Layer 3 of a small transformer language model trained on English Wikipedia (11 layers, counted from 0, width 64).
Take only the direct path to the model's output, skipping the later layers: a vector added to the residual stream pushes a token's score in proportion to its dot product with that token's output vector.

Output vectors of the tokens that the questions are about. A number n stands for n times 0.018.
" were": 22 5 -7 18 21 -17 18 -30 -5 -27 -7 8 2 -7 -37 3 32 -22 -6 3 24 -48 -48 31 13 8 -16 4 9 26 11 -11 27 -22 15 1 29 -1 -19 -26 6 25 -34 -7 17 -5 17 -10 -10 26 15 37 1 16 18 0 12 35 -20 2 7 -26 -6 10
"ess": -12 27 -30 13 -55 -46 10 -12 12 -3 -4 55 23 31 -72 5 -50 -12 25 -2 56 -36 -28 33 -4 -41 -5 15 6 4 -21 -41 -52 -4 -14 -43 58 14 -23 -42 5 8 12 8 5 10 17 -17 57 -11 0 -3 20 21 13 -41 2 -6 41 9 -31 -3 -8 22
"ell": 10 -34 31 12 -4 0 9 56 -58 11 -30 3 13 -7 -26 19 3 -45 -1 -8 6 -67 8 62 6 -45 22 -33 -29 11 -34 19 6 -17 3 -26 -22 20 -3 -17 -15 -9 9 -19 -31 7 -35 -15 -17 9 1 -8 20 -17 6 -20 16 -15 -22 -2 -31 -3 -9 38
"ct": 3 21 37 -2 -32 -27 45 21 33 -14 41 42 40 8 -3 -41 32 0 -30 4 32 15 20 -24 -7 23 8 -36 58 33 -4 -41 -27 -42 -36 -17 44 20 46 -34 12 7 -3 -5 -8 23 10 16 -56 42 -6 -30 -7 25 9 -4 -14 11 26 -4 -89 -39 25 -3
" that": -3 16 -13 -1 -3 9 32 29 7 -16 36 -3 19 -3 -38 11 23 -27 -25 2 21 -49 5 9 16 -12 16 18 -37 31 10 7 1 -18 -23 6 26 -7 -20 -3 -2 24 -8 5 -5 -18 29 -15 -2 19 30 3 30 -25 14 5 -19 9 -17 37 24 -29 -3 3
"|---|---": 23 20 -45 -28 -20 -2 31 17 47 -48 7 25 4 36 14 -10 -2 -23 24 -28 -2 8 -27 -19 -28 -38 11 -40 22 -18 -29 9 17 -20 -8 -18 24 26 17 -6 11 31 -21 -40 -32 18 -20 -63 -44 -10 14 -46 19 0 15 46 36 35 13 2 -6 -10 4 32
"$": -7 2 -48 4 -19 29 -9 18 6 8 50 -28 8 2 -48 -22 -12 -49 -35 -7 26 -2 -30 2 -25 -5 9 -7 51 56 18 -5 27 -9 11 2 35 -20 23 -15 -34 30 -11 -22 -21 11 46 -18 16 5 -5 -30 32 -12 10 -26 5 -8 -40 -14 14 3 4 8
"j": -1 -63 0 -13 -24 18 -10 -21 19 12 -44 14 -30 23 -5 6 -8 27 -21 4 -10 15 31 -9 3 13 47 -29 -6 12 6 -30 31 -28 -16 -43 14 -4 15 -10 -17 2 27 11 -18 11 31 -12 1 -12 3 21 12 10 27 7 6 2 -28 8 -16 -13 -11 -12
"gh": 3 -45 -25 -13 -54 41 13 11 10 -42 45 38 -11 22 -22 -18 4 -9 -11 -27 58 -49 42 -66 -13 23 60 -26 35 16 56 -31 -20 -13 3 -52 -18 -2 -1 -63 38 7 -49 6 -27 -8 21 -26 -29 16 15 -8 63 -53 -36 23 -32 -11 -44 -6 -32 -28 -1 11
"nd": -20 -41 -26 20 -2 11 46 51 -9 -7 24 59 23 28 0 -59 -14 4 33 -21 -33 -31 43 -9 -1 -24 18 32 -12 -2 5 -53 -25 -10 -9 -28 60 47 -7 -31 -11 17 19 9 -18 36 -24 -5 -75 36 -9 2 16 -13 -20 11 -1 -6 21 -15 20 -27 -5 -6
"ate": -5 45 -15 -41 -24 -4 -22 -19 21 9 -15 75 23 49 26 -8 44 -35 -3 6 24 29 -9 -5 11 -25 17 3 -21 -23 -41 -14 -7 -14 -14 -23 -58 19 -1 13 30 11 14 -20 -27 -17 22 -3 2 -4 -3 -36 -7 13 -33 -16 4 75 18 3 -27 -1 2 29
"0": -12 24 -30 21 -47 -6 -11 25 -28 -66 -3 -14 -2 -16 -3 4 0 29 24 -8 12 18 -8 9 -13 6 -17 -27 36 1 25 10 -31 -24 -2 14 22 22 6 9 -24 13 8 -17 6 3 -3 16 -41 34 0 11 -11 -15 -35 21 25 -36 1 -18 18 -2 -2 -16
"\n\n": 33 8 -3 18 -18 -15 41 11 47 15 -21 -16 1 2 -4 30 44 -14 -4 -5 13 8 4 9 25 -5 13 16 16 8 10 39 -6 8 9 -7 -31 17 22 18 19 -2 -19 4 0 -3 -11 -14 24 68 19 4 3 -1 13 -13 -32 -30 20 -6 13 13 -6 -12
"iv": -3 -6 31 -38 -13 -38 19 47 -20 16 15 37 24 -23 -32 -16 32 -20 -35 -13 51 13 -48 24 6 30 -6 -13 17 3 -21 -51 57 -69 16 -27 -8 -43 -6 3 4 -13 47 -26 -9 -3 -19 34 41 7 -6 -18 24 6 -36 -3 -24 29 30 30 11 1 8 6
"te": 23 1 14 8 14 29 7 14 31 -7 17 -2 11 27 50 -37 25 63 -23 -8 71 29 12 -31 -9 -16 56 -8 -17 29 -1 -79 64 -6 54 -40 15 -18 -8 -48 -84 -1 15 -19 28 -13 -28 8 -50 -13 -1 -25 76 -21 -6 -4 16 -40 -2 -19 -24 -10 -6 25
"ive": 21 20 16 -61 12 -45 34 -4 -13 -4 5 -13 72 -12 -28 38 -12 -5 -17 -17 48 9 -57 28 -4 3 -10 -60 -3 24 -18 -43 48 -69 16 -32 -9 -49 -29 -31 -33 4 49 -20 3 17 23 37 28 -16 -8 -39 -7 -23 -50 -20 -51 24 15 -4 -20 -1 4 44
"<": 2 -15 -61 -29 -23 -6 -5 29 37 -10 36 -7 39 11 -13 -24 23 -21 11 -18 41 -10 -33 -14 -41 -21 3 -21 7 8 -13 11 13 -5 9 -23 29 -7 4 8 -33 34 9 -18 -21 22 27 -37 -18 14 11 1 28 -31 -8 1 -7 17 -14 7 -1 -8 1 4
"lect": 22 -10 -1 -31 -31 41 22 24 -11 12 12 76 40 15 27 -38 -35 -45 -24 -20 8 15 -37 -47 -31 -23 1 -5 21 4 -46 9 57 32 36 -4 51 -49 29 -12 -21 -4 21 -32 6 34 28 -55 3 36 -7 14 -4 -20 -4 47 -23 5 3 -14 5 -27 -19 51
"ry": 15 -46 -13 -7 -24 29 -27 66 37 -32 49 2 -31 52 -29 48 0 -44 -10 -10 47 -31 0 27 15 -44 41 3 16 29 -18 24 -32 -5 10 -17 -55 4 6 -39 -30 2 -2 3 19 -16 -7 21 -54 -13 -7 7 44 -23 -60 40 41 55 11 -28 3 -17 -1 25
"land": 52 1 6 -3 20 -4 15 -8 -26 21 6 -8 27 8 -29 1 23 -12 20 -8 55 20 17 6 -7 -33 1 20 -3 59 -79 -47 4 -58 19 -13 -12 35 -21 -25 -59 -10 -23 -42 3 -22 -30 -2 -21 11 -20 19 17 -18 -61 -12 -28 51 -31 7 -28 -19 1 -8
"ed": -27 31 13 -30 1 -30 -11 -26 -62 -2 -26 21 -26 48 -1 -41 -41 -44 -38 5 52 12 -3 14 -3 1 -24 3 3 -21 28 40 0 -6 -12 1 2 -27 -1 -6 13 -5 36 4 17 -4 31 23 45 19 1 17 81 -14 3 -12 -9 -5 -3 18 -8 -6 -4 45
"]": -20 1 -39 -35 -27 -22 -7 3 41 -47 69 -7 67 -2 17 -31 23 -32 -12 2 -6 -41 -13 9 -65 -29 31 -15 23 -32 -71 17 -20 -30 29 -26 11 -38 -33 -50 -28 9 -39 -23 -14 19 17 -48 2 35 21 -49 1 -33 -68 -2 -4 35 -23 23 -13 -5 0 35
"ical": 2 17 -3 -48 37 7 65 -22 9 6 -9 50 41 13 -22 0 28 -15 -21 -9 83 -67 -56 -17 -18 -35 21 -5 19 9 35 30 -23 24 -5 -71 -17 -30 -18 -16 -9 7 7 -17 14 -6 11 26 -67 -43 11 -68 13 -13 -46 34 48 -14 -41 0 -16 -14 -4 9
"ment": 54 41 1 -15 -17 -14 -16 -19 14 -53 68 -8 11 48 -24 -63 29 -25 -9 -6 93 -46 57 -20 -58 -51 10 2 14 37 -17 -34 71 55 19 -50 -1 -50 -28 12 18 16 -16 -6 17 -11 8 17 -41 29 -23 16 28 0 -19 53 -45 -11 52 25 -18 -25 4 24
"ount": -1 -1 -37 14 -33 7 15 -12 -22 -42 15 49 6 52 -62 -8 27 -27 33 -8 29 -49 -32 33 3 -11 4 -13 -5 11 -23 4 -8 63 -6 -12 12 26 18 -33 45 8 28 -35 17 -16 33 -57 -46 32 -6 -31 39 -3 -15 15 -38 38 43 -18 6 7 15 25
" St": 27 -1 12 12 25 -30 8 -10 28 -28 24 -3 -15 5 0 24 -5 6 -14 -8 -15 1 21 -3 4 -3 -17 3 5 -18 4 -27 -10 31 11 13 -10 9 6 6 8 -2 -17 2 5 -2 -26 -8 21 -14 14 -22 -12 22 -4 3 14 13 -12 10 3 0 -4 -7
"%": 2 30 -43 17 -10 -17 -9 3 18 6 -22 -5 1 -6 -49 -53 47 20 12 -12 -26 -72 -46 12 24 -17 20 -53 5 -13 -17 18 -22 -11 37 8 22 24 2 31 -56 20 -16 -36 13 46 -9 -13 -32 2 -2 -9 11 -6 3 43 40 11 15 4 0 -21 -5 22

Output weights of attention head 0. The head adds the sum of these rows, row i times number i of z. A number n stands for n times 0.0094.
o0: 20 -4 15 2 -8 -8 -16 -11 -10 -21 10 16 -11 -12 3 17 -10 -18 -19 9 10 2 5 -14 -10 10 -34 -17 4 1 -4 -37 36 2 6 1 0 9 31 9 -11 -5 -1 -6 -6 -10 10 -25 0 -32 -13 1 0 4 -10 25 5 16 -9 32 -2 -16 -37 -3
o1: -27 12 18 11 26 1 -20 8 6 -12 -4 12 -13 -17 28 -7 10 -1 -14 3 33 -3 -26 1 -11 6 -8 10 -8 -2 8 -23 6 -4 -30 7 46 -30 3 -4 -19 6 0 -23 -11 -10 -5 -2 -9 14 -2 -10 -4 24 1 7 3 21 -8 16 -21 -15 -3 -17
o2: -14 7 -14 15 -4 21 7 -14 9 5 21 11 -16 -8 3 -16 -7 -3 -13 -23 -3 1 4 -8 -3 10 -12 -8 -36 -17 4 -4 2 0 -11 0 -16 -1 17 -3 -15 -39 -14 -20 -14 21 -20 2 -7 -14 -49 -11 -8 17 -1 -19 4 6 -11 -11 5 -8 5 28
o3: 2 5 -2 1 -26 14 8 5 13 3 -19 11 25 2 -36 -35 7 17 26 3 19 2 -20 2 1 -1 25 9 -25 -6 6 25 1 -22 1 -10 16 -5 6 9 21 51 32 26 4 -3 4 30 -23 7 59 -25 -7 -9 14 3 -17 14 -4 -22 4 -6 44 5
o4: -9 -7 26 2 3 29 -20 -11 5 1 26 18 -11 20 26 -42 -9 -8 -7 -37 5 13 12 24 -6 2 28 10 -18 -14 -4 -10 0 13 -27 -10 2 -12 -9 -17 -13 3 7 2 -35 11 -13 3 5 -20 -8 -16 0 49 17 2 -3 17 7 -3 6 -28 -1 -1
o5: -18 -3 16 18 25 4 6 -19 -13 -6 6 -1 20 -44 -29 3 5 -6 22 15 -7 -13 28 11 7 32 5 9 -7 -13 25 2 -13 -3 16 -6 9 20 -6 14 -4 -16 5 12 30 17 22 0 -8 0 8 22 6 14 -13 7 28 12 -23 6 -4 5 -16 20
o6: 14 -22 4 -18 19 -13 31 1 2 16 -7 7 1 -26 -40 28 -7 2 14 18 -17 21 20 -9 4 15 23 -9 11 14 4 6 -2 15 10 -20 1 -8 2 -3 5 -28 -14 -1 2 -21 16 -4 0 -6 37 11 1 -32 -20 -14 15 -2 -15 -16 -16 -14 -19 0
o7: 15 7 -5 -6 4 13 -22 23 -8 -19 -11 24 18 4 -3 -7 32 22 22 -10 13 26 -6 18 -7 -1 5 2 4 14 -4 20 -10 -8 9 19 -4 -23 16 16 32 38 23 -10 17 -19 32 17 6 0 36 -5 6 -10 28 19 13 -2 -7 1 15 15 21 -17
o8: 23 18 10 -13 11 7 -7 24 8 -2 3 0 7 -14 -11 -5 -12 2 2 2 3 12 -31 6 -25 0 9 24 -16 7 4 28 2 -25 4 0 5 -20 23 -12 0 14 -2 1 -16 11 9 18 -16 1 41 -31 19 -22 19 18 -12 10 15 -24 6 -38 -11 14
o9: -11 -18 5 -9 27 -2 8 4 5 -7 26 6 -5 -15 11 1 -18 12 -18 33 -15 0 23 -6 7 20 -40 -7 -12 0 11 -6 -1 18 15 -7 14 36 -9 -6 0 -54 16 23 25 4 2 -13 4 5 -19 -2 0 -10 -18 -8 4 2 -12 14 -15 6 -13 19
o10: 12 2 -8 1 -2 9 -2 -16 4 8 16 -15 0 0 18 2 -1 -4 30 -18 -10 1 -1 53 -7 -30 -7 -4 23 1 -21 2 -7 -7 7 -25 -12 -8 -3 -4 12 46 -20 3 -23 16 8 21 1 6 -9 11 0 20 15 -7 -10 -12 6 -1 4 10 19 2
o11: -17 2 4 0 -31 0 1 -18 42 -6 -20 15 -5 18 5 -40 9 14 7 23 -1 1 -4 -12 -9 10 16 10 -7 11 6 -16 -17 -12 -9 -4 0 8 -3 1 6 21 40 20 -27 -19 -16 10 -2 -8 -13 5 -20 14 20 -1 -28 0 0 -5 -17 -6 34 -17
o12: -4 19 -23 -4 22 6 28 -4 -13 19 19 -24 11 -14 15 -29 6 6 15 -13 -13 0 16 1 5 3 7 17 14 -8 17 16 -24 10 -33 -4 -14 17 2 33 8 3 11 -11 32 22 -4 2 -4 18 -16 11 -4 -9 25 -10 17 -10 7 19 30 2 24 -19
o13: 27 29 -19 -28 -8 18 0 14 -16 -1 -9 -4 14 8 -10 -23 22 0 18 -8 27 0 -25 14 -7 -40 3 15 14 -4 3 36 -2 -34 1 6 -12 -7 18 18 30 94 7 22 -3 -25 9 18 -3 5 19 -16 18 8 53 15 -18 -7 25 6 29 -2 10 23
o14: 8 -17 3 -10 29 -33 8 17 -2 -1 -4 24 -17 5 -6 31 7 16 12 9 -21 12 12 -13 16 16 -27 -24 25 -2 8 -9 -3 7 11 34 19 11 -13 -11 -24 -62 -20 -1 3 -11 11 -21 -7 -11 -5 29 0 -13 -26 -11 1 -9 -25 -13 -11 -4 -25 4
o15: 7 29 -5 -23 -9 14 6 31 -4 10 -1 8 7 15 -12 -18 -1 5 10 11 17 13 -29 -8 -14 -22 -19 9 -1 -23 -12 23 13 -5 -3 -9 -10 5 17 20 29 48 12 30 -22 -11 -20 -13 -12 -4 -20 -8 13 -3 13 21 -15 -17 4 -1 6 9 -2 39
o16: 36 -10 -11 -9 15 -27 21 -4 -24 5 10 -3 -3 -1 -16 51 -4 9 -2 -5 -18 0 17 -19 -2 -12 -21 -6 12 -3 -10 20 13 9 35 16 -19 18 -8 -1 -16 5 -35 -25 5 -16 15 -16 -8 -7 2 18 39 -36 -16 3 21 -20 -8 4 -24 -23 -13 3
o17: 12 -22 -22 -18 1 -11 35 -22 -10 -10 -3 15 -22 -5 -16 25 7 20 13 -30 -16 18 35 13 11 4 -12 -15 29 3 10 12 -23 15 10 15 -29 0 -4 -7 -15 -22 -47 -25 3 -11 17 3 15 -23 -1 28 19 -16 -3 -26 16 4 7 3 -1 8 -22 -3
o18: -6 -4 7 24 -4 23 -12 22 2 0 14 -6 13 8 21 -20 -10 -25 -5 -19 26 3 -22 -7 -14 1 0 -11 -25 7 -5 21 20 9 -28 3 36 -22 30 -24 9 2 30 -11 -27 -6 -25 15 23 7 22 11 8 53 -2 13 7 6 48 2 3 -17 6 7
o19: -8 18 11 1 -19 2 3 21 -5 -9 8 -11 -3 8 20 -32 -9 -11 6 2 25 -11 7 -9 -25 -26 -11 32 -8 -10 0 -9 0 2 -18 -15 -1 -7 -4 2 -5 23 29 -20 -25 1 -4 -5 -4 -13 -29 -17 -16 32 -20 29 -21 -2 3 -1 -8 -5 32 2
o20: 1 -12 22 -17 -11 4 -4 3 -24 -22 -4 5 6 -5 -16 -10 -17 -23 -12 16 -10 -11 -13 -19 -26 -1 -3 11 2 -3 4 -1 1 10 -3 -15 6 31 4 -3 -20 -6 -15 -19 -19 -2 -20 -27 -2 -6 -12 -1 10 19 -5 2 -3 0 12 28 -14 -17 -48 0
o21: 4 6 -7 6 -24 -15 8 -18 -26 8 -10 6 16 -1 -6 5 -1 -6 -2 22 4 6 -4 10 -9 -1 -3 -26 10 -4 7 19 -26 -10 19 -32 6 -4 -1 -3 20 18 7 18 9 -17 -24 20 12 15 33 11 -11 -14 9 -10 -3 -4 6 10 26 -2 18 -1
o22: 15 -6 -6 8 0 -5 -4 2 -3 11 -16 -2 30 -10 -46 2 20 -7 24 19 -3 -12 -9 -2 -7 7 13 -1 2 28 19 13 -21 -32 18 -29 30 12 0 9 9 25 11 35 33 -12 29 8 7 21 35 -8 -3 -10 -5 -3 -8 11 22 -9 -1 7 10 4
o23: -13 12 11 25 -14 12 -22 -19 4 15 -6 -8 -18 17 16 5 5 -19 8 -28 4 -19 -7 31 -10 -16 12 0 -5 -20 -10 -1 5 5 -20 5 17 -35 8 -15 -16 36 -10 -28 -12 24 -27 17 -2 0 5 1 16 32 -2 23 11 4 -10 2 -11 1 20 -8
o24: 13 3 -12 9 11 -9 -17 -1 -1 4 30 -9 8 -3 15 11 -11 7 -19 -16 6 -10 17 -13 18 -24 -28 19 -5 -36 22 8 -15 -3 -17 -7 -5 -13 14 -15 10 19 -18 -7 -29 9 1 25 -5 -11 25 -14 35 -24 0 17 -22 8 -7 13 -21 -46 16 -10
o25: -6 19 -16 3 -4 28 6 16 -11 15 -5 -15 18 17 -8 -13 -19 -7 -1 -6 8 22 -12 34 -10 -22 5 -17 -2 12 -11 31 1 -27 1 -6 -12 -7 -4 8 15 41 12 20 16 4 10 21 -1 12 -9 -6 -2 18 11 -8 -24 -17 22 -13 14 11 34 5
o26: 16 4 -29 -9 20 7 1 20 -13 -14 -10 26 8 10 6 -8 16 -15 18 2 23 -2 -42 -8 -17 -4 -29 8 1 3 -4 -13 20 -13 -16 21 28 -7 12 -2 6 16 26 9 -6 -22 -3 -2 4 8 -25 7 -12 19 20 18 -4 -2 5 -7 2 27 4 3
o27: 24 11 3 -16 13 7 1 30 -24 5 -9 23 0 19 2 -25 -5 -8 -25 5 9 6 -20 -15 -16 -16 7 8 -12 -15 -5 2 -3 -1 12 7 9 21 24 -4 -2 3 28 -25 -8 5 -33 -15 -7 -4 -7 -20 21 -10 28 8 8 -2 6 5 -1 -37 6 16
o28: 0 -3 10 -10 9 -2 8 6 3 7 -44 4 7 -26 -28 22 23 28 -4 4 9 15 4 -7 31 24 7 -11 7 20 2 -3 3 -1 12 -2 -11 14 -19 14 14 -39 8 32 20 -8 18 -1 18 1 18 2 -7 -40 7 -17 27 7 -18 -8 0 24 -16 9
o29: -7 15 7 14 -30 6 -25 -17 43 -27 5 -14 -14 22 27 -31 -12 -15 -16 2 9 7 0 -16 1 24 -7 -2 -32 -12 6 -43 25 15 -13 -18 14 4 6 -15 3 -9 36 16 -3 24 -27 -9 -18 -30 -17 -10 -12 17 1 0 -14 19 7 0 -31 -30 23 -12
o30: 25 -2 7 -34 -7 -9 2 17 -14 -20 18 15 -1 18 -8 -23 5 -5 25 0 22 10 -14 -6 -32 -11 -11 11 21 -3 -12 2 -1 4 -5 8 -11 -2 8 -10 -7 27 23 13 -26 -46 -4 12 0 -10 -7 6 -2 -9 28 19 -10 -11 5 3 6 -27 -1 9
o31: -12 31 -12 15 -28 11 -16 13 10 16 -28 -44 11 15 30 8 4 30 0 -16 11 16 10 5 15 -6 -4 -25 15 -9 -11 5 16 3 -6 -5 -20 16 -13 29 39 25 32 29 29 1 5 12 2 18 -3 3 -14 15 19 -18 1 -10 13 10 18 19 32 -7

Each question shows a token from some text and the vector z that the head gathered there. A number n stands for n times 0.029.

"an": 6 -4 -1 3 5 -8 -4 13 -7 5 -9 -1 -2 3 -1 4 -12 -2 1 2 -4 3 -5 0 2 -12 8 5 9 2 0 1
Which three tokens does it push up most, strongest first? "ate", "iv", "lect"

"is": 17 -5 7 -24 -10 -6 -5 -16 2 -11 10 -11 -13 -18 4 -12 7 -6 -8 -4 -8 0 -5 -12 0 6 -1 -17 4 0 3 -1
Which three tokens does it push up most, strongest first? "land", " St", "ive"

" C": -6 -1 9 -11 15 -10 -2 -10 -13 -5 16 -10 10 2 20 1 -4 21 5 -5 -6 15 -5 11 -4 12 -9 -7 -12 0 -5 33
Which of these tokens does it push up most? "\n\n"

"o": -2 0 -6 14 -1 -9 -14 15 18 -1 -4 -6 -12 1 6 9 4 -27 0 6 -9 -10 7 -3 10 -4 16 18 -3 3 15 -7
Which of these tokens does it push up most? "lect"

"f": 15 -2 1 -8 7 -12 1 -2 3 -20 5 -5 -2 -3 -1 -13 4 5 -9 0 -8 -12 5 1 2 12 -18 -19 -5 -11 11 3
Which of these tokens does it push up most? "ry"

",": -4 6 35 -16 10 0 -20 -28 -17 19 -22 1 30 -11 -6 -1 -8 0 3 4 14 -13 -30 -10 0 -3 -4 19 -3 5 -21 3
Which of these tokens does it push down most? "ive"

"ag": 8 -4 -1 3 0 -8 -4 10 -5 -4 -8 -1 -4 6 -1 0 -7 0 -6 -1 -4 -1 -2 -2 1 -7 1 2 6 1 5 5
Which of these tokens does it push up most? "ate"

" F": 1 13 -18 -1 -18 7 8 -14 -9 6 -2 -8 2 5 6 8 9 -9 -4 13 9 -17 4 1 -9 -1 -5 -13 -1 -6 -4 -7
Which of these tokens does it push down most? "ate"

"am": -10 -1 5 22 2 -1 14 29 41 -5 6 -11 5 26 3 18 6 4 6 -8 -10 -10 -4 -16 8 9 2 22 11 -23 18 -23
Which of these tokens does it push up most? "ical"

"ok": -2 -1 2 -3 -11 4 -2 0 3 -9 0 -9 -3 1 -3 -5 0 -4 3 9 -7 -8 -1 7 4 8 7 -7 0 -18 -11 -6
Which of these tokens does it push up most? "$"

" sh": 17 0 18 1 -19 4 -7 5 -3 5 -2 -13 -7 11 -7 -8 19 16 -4 17 -5 -1 -9 -3 10 6 6 6 -6 -13 -1 1
Which of these tokens does it push up most? "land"

"s": 7 18 -10 -10 -8 13 -24 5 -19 37 4 10 -18 11 -6 -17 -5 13 -16 -2 -1 1 19 0 5 8 2 11 -1 13 13 15
Which of these tokens does it push down most? "lect"

" of": -13 -13 24 15 -6 -4 7 -20 20 15 -4 14 7 -11 14 35 1 -4 -19 9 29 15 -5 -24 7 -2 -5 14 -3 9 4 -5
Which two tokens does it push up most, strongest first? "nd", "gh"

"b": 34 5 7 4 -9 -19 13 15 -4 -10 -10 18 -3 -8 -3 -16 2 -9 -22 9 -3 -21 10 -22 -3 19 4 22 15 18 1 1
Which of these tokens does it push up most? "te"

"at": 44 15 33 -1 7 0 4 -4 -6 -28 11 -21 -15 28 -12 -13 -19 0 -19 -23 -15 -25 19 -17 -9 28 -1 -26 11 -20 27 -31
Which of these tokens does it push down most? "nd"

"M": -20 9 39 -4 8 14 -36 -30 -18 31 -23 4 52 -1 -16 3 -28 -8 12 12 4 -8 -44 0 5 3 4 27 -2 19 -31 13
Which of these tokens does it push down most? "ive"

" his": -11 -6 20 9 -17 -19 7 -12 19 19 7 -10 -24 -16 40 6 50 16 14 -6 5 16 -8 -12 14 24 13 19 -24 2 6 -14
Which of these tokens does it push down most? "ate"

"im": 15 3 11 -18 -2 0 -9 -11 -5 12 13 4 -6 1 0 -1 -6 4 -12 -10 6 7 -4 -10 0 -8 -6 -5 8 8 13 7
Which of these tokens does it push down most? "ical"

"'": 11 15 21 -25 5 -1 6 -19 1 9 -15 -8 5 -24 20 -12 10 15 6 -18 15 7 -15 -12 -2 -22 -20 9 4 -10 0 -33
Which of these tokens does it push down most? "ment"

"\n\n": -2 -7 -2 15 0 2 2 4 5 3 2 3 -20 7 1 29 15 -1 -1 7 11 3 -9 8 -4 -9 4 1 0 3 7 -1
Which of these tokens does it push up most? "|---|---"

"2": -4 12 -8 0 4 -17 -28 -12 -5 7 16 -28 -15 -3 11 -4 43 -27 -1 -2 -10 -16 -32 20 29 -13 -26 23 4 17 10 44
Which of these tokens does it push up most? "te"

"t": 15 8 11 -11 -19 -2 13 10 22 1 16 -2 -3 -7 -6 8 11 -8 -9 6 -22 -2 -9 -9 -3 20 -3 2 3 -18 -13 5
Which two tokens does it push up most, strongest first? "ive", "\n\n"

" ": -15 -21 10 43 -22 8 -25 15 3 -17 -5 24 2 20 15 6 10 1 -7 30 -13 -5 0 -6 -5 17 45 2 -18 -14 15 -18
Which of these tokens does it push up most? "ount"

" for": -20 -9 -6 4 1 -11 8 8 21 4 -9 -2 5 6 13 9 9 -5 7 -13 -1 9 3 -10 0 2 2 31 1 -7 19 -24
Which two tokens does it push up most, strongest first? "lect", "ical"

"p": 8 7 -6 5 -33 -4 13 -47 -20 -17 -16 0 -7 9 -13 -2 -29 5 -7 9 17 20 36 -9 -38 -10 11 1 32 -9 -20 -7
Which of these tokens does it push up most? "ess"

"ive": -3 12 -4 23 -6 -2 -2 14 20 -16 -8 -1 -3 35 -15 3 -13 -6 6 -28 7 14 13 -15 -21 -10 9 10 22 -37 27 -42
Which of these tokens does it push down most? " St"

"-": 4 -26 17 -3 -2 -11 9 -14 9 -26 7 -14 5 30 -24 -4 -3 46 -14 -2 -8 -19 -6 -1 -20 -8 -30 -12 21 2 10 3
Which of these tokens does it push up most? "\n\n"

" the": -31 -7 0 31 -7 8 -4 -17 7 7 -1 5 -4 -2 -3 15 -5 -12 12 23 18 3 -6 8 -5 11 6 -1 -12 -3 -17 -1
Which of these tokens does it push up most? "nd"

"ed": 12 3 4 -21 -7 2 1 3 3 -3 -4 -17 6 -4 -10 -5 15 1 -3 -6 -4 7 -3 3 12 -11 -5 1 2 -13 -1 -1
Which of these tokens does it push down most? "ct"

"ro": 7 -4 4 1 -19 -9 13 -32 -16 -20 -7 -5 -1 13 -14 -3 -18 20 -9 6 7 6 18 -6 -33 -8 -4 -5 25 -8 -10 -3
Which of these tokens does it push up most? "\n\n"

" on": -13 -17 7 14 9 31 4 -2 -5 -3 17 1 4 0 -18 2 -10 -3 14 15 6 -13 -4 16 -17 3 2 -14 -13 -19 -15 -19
Which of these tokens does it push down most? "te"

" that": -7 -9 10 22 -11 13 -5 5 9 2 3 2 1 11 -1 13 11 -6 -3 13 -3 -4 -2 -3 -5 6 12 6 -6 -18 5 -19
Which of these tokens does it push up most? "ical"

"oc": -6 8 -19 1 -1 -1 -8 0 -13 8 3 9 -23 12 -5 -5 1 6 2 -6 4 10 16 7 -4 8 -2 -2 1 -3 3 4
Which of these tokens does it push up most? "ess"

")": 3 7 18 -5 7 -2 -7 -16 -7 2 -7 1 9 -1 5 8 -3 0 4 1 6 2 -14 -4 -1 1 -3 8 1 -2 -6 12
Which of these tokens does it push down most? " were"

" W": 14 -13 3 -11 6 -14 9 -18 0 6 -17 -7 -3 -21 11 -17 -1 0 3 -1 -4 20 10 -19 18 3 8 -7 -3 11 11 2
Which of these tokens does it push down most? "%"

"ay": -10 -3 -23 35 -9 1 9 12 13 -10 -19 4 3 35 -20 13 0 1 4 2 10 3 0 3 15 -20 -6 4 24 -16 6 -13
Which of these tokens does it push up most? "ical"

" se": -3 -4 -8 11 -5 6 -6 6 5 2 -5 6 0 19 -10 -5 -4 11 -1 4 0 7 6 -8 12 3 0 1 5 10 6 10
Which of these tokens does it push down most? "land"

" O": -1 23 -3 -11 -25 26 -6 -7 -3 9 13 -8 5 8 1 -1 10 -10 -14 9 -2 -11 2 0 -3 -11 14 -15 1 -29 -6 -26
Which of these tokens does it push down most? "ate"

"1": -7 11 18 -5 4 -11 -30 -15 -4 2 18 12 -5 6 7 -2 -23 6 9 -2 -11 18 -5 9 -8 23 6 -5 -9 11 -4 42
Which of these tokens does it push down most? "gh"

"h": 21 9 -2 21 -38 3 15 -6 -12 1 -2 55 -7 -16 -7 -1 -23 -22 -14 -3 -4 14 34 -15 -11 -4 14 4 7 12 3 -1
Which of these tokens does it push up most? "ct"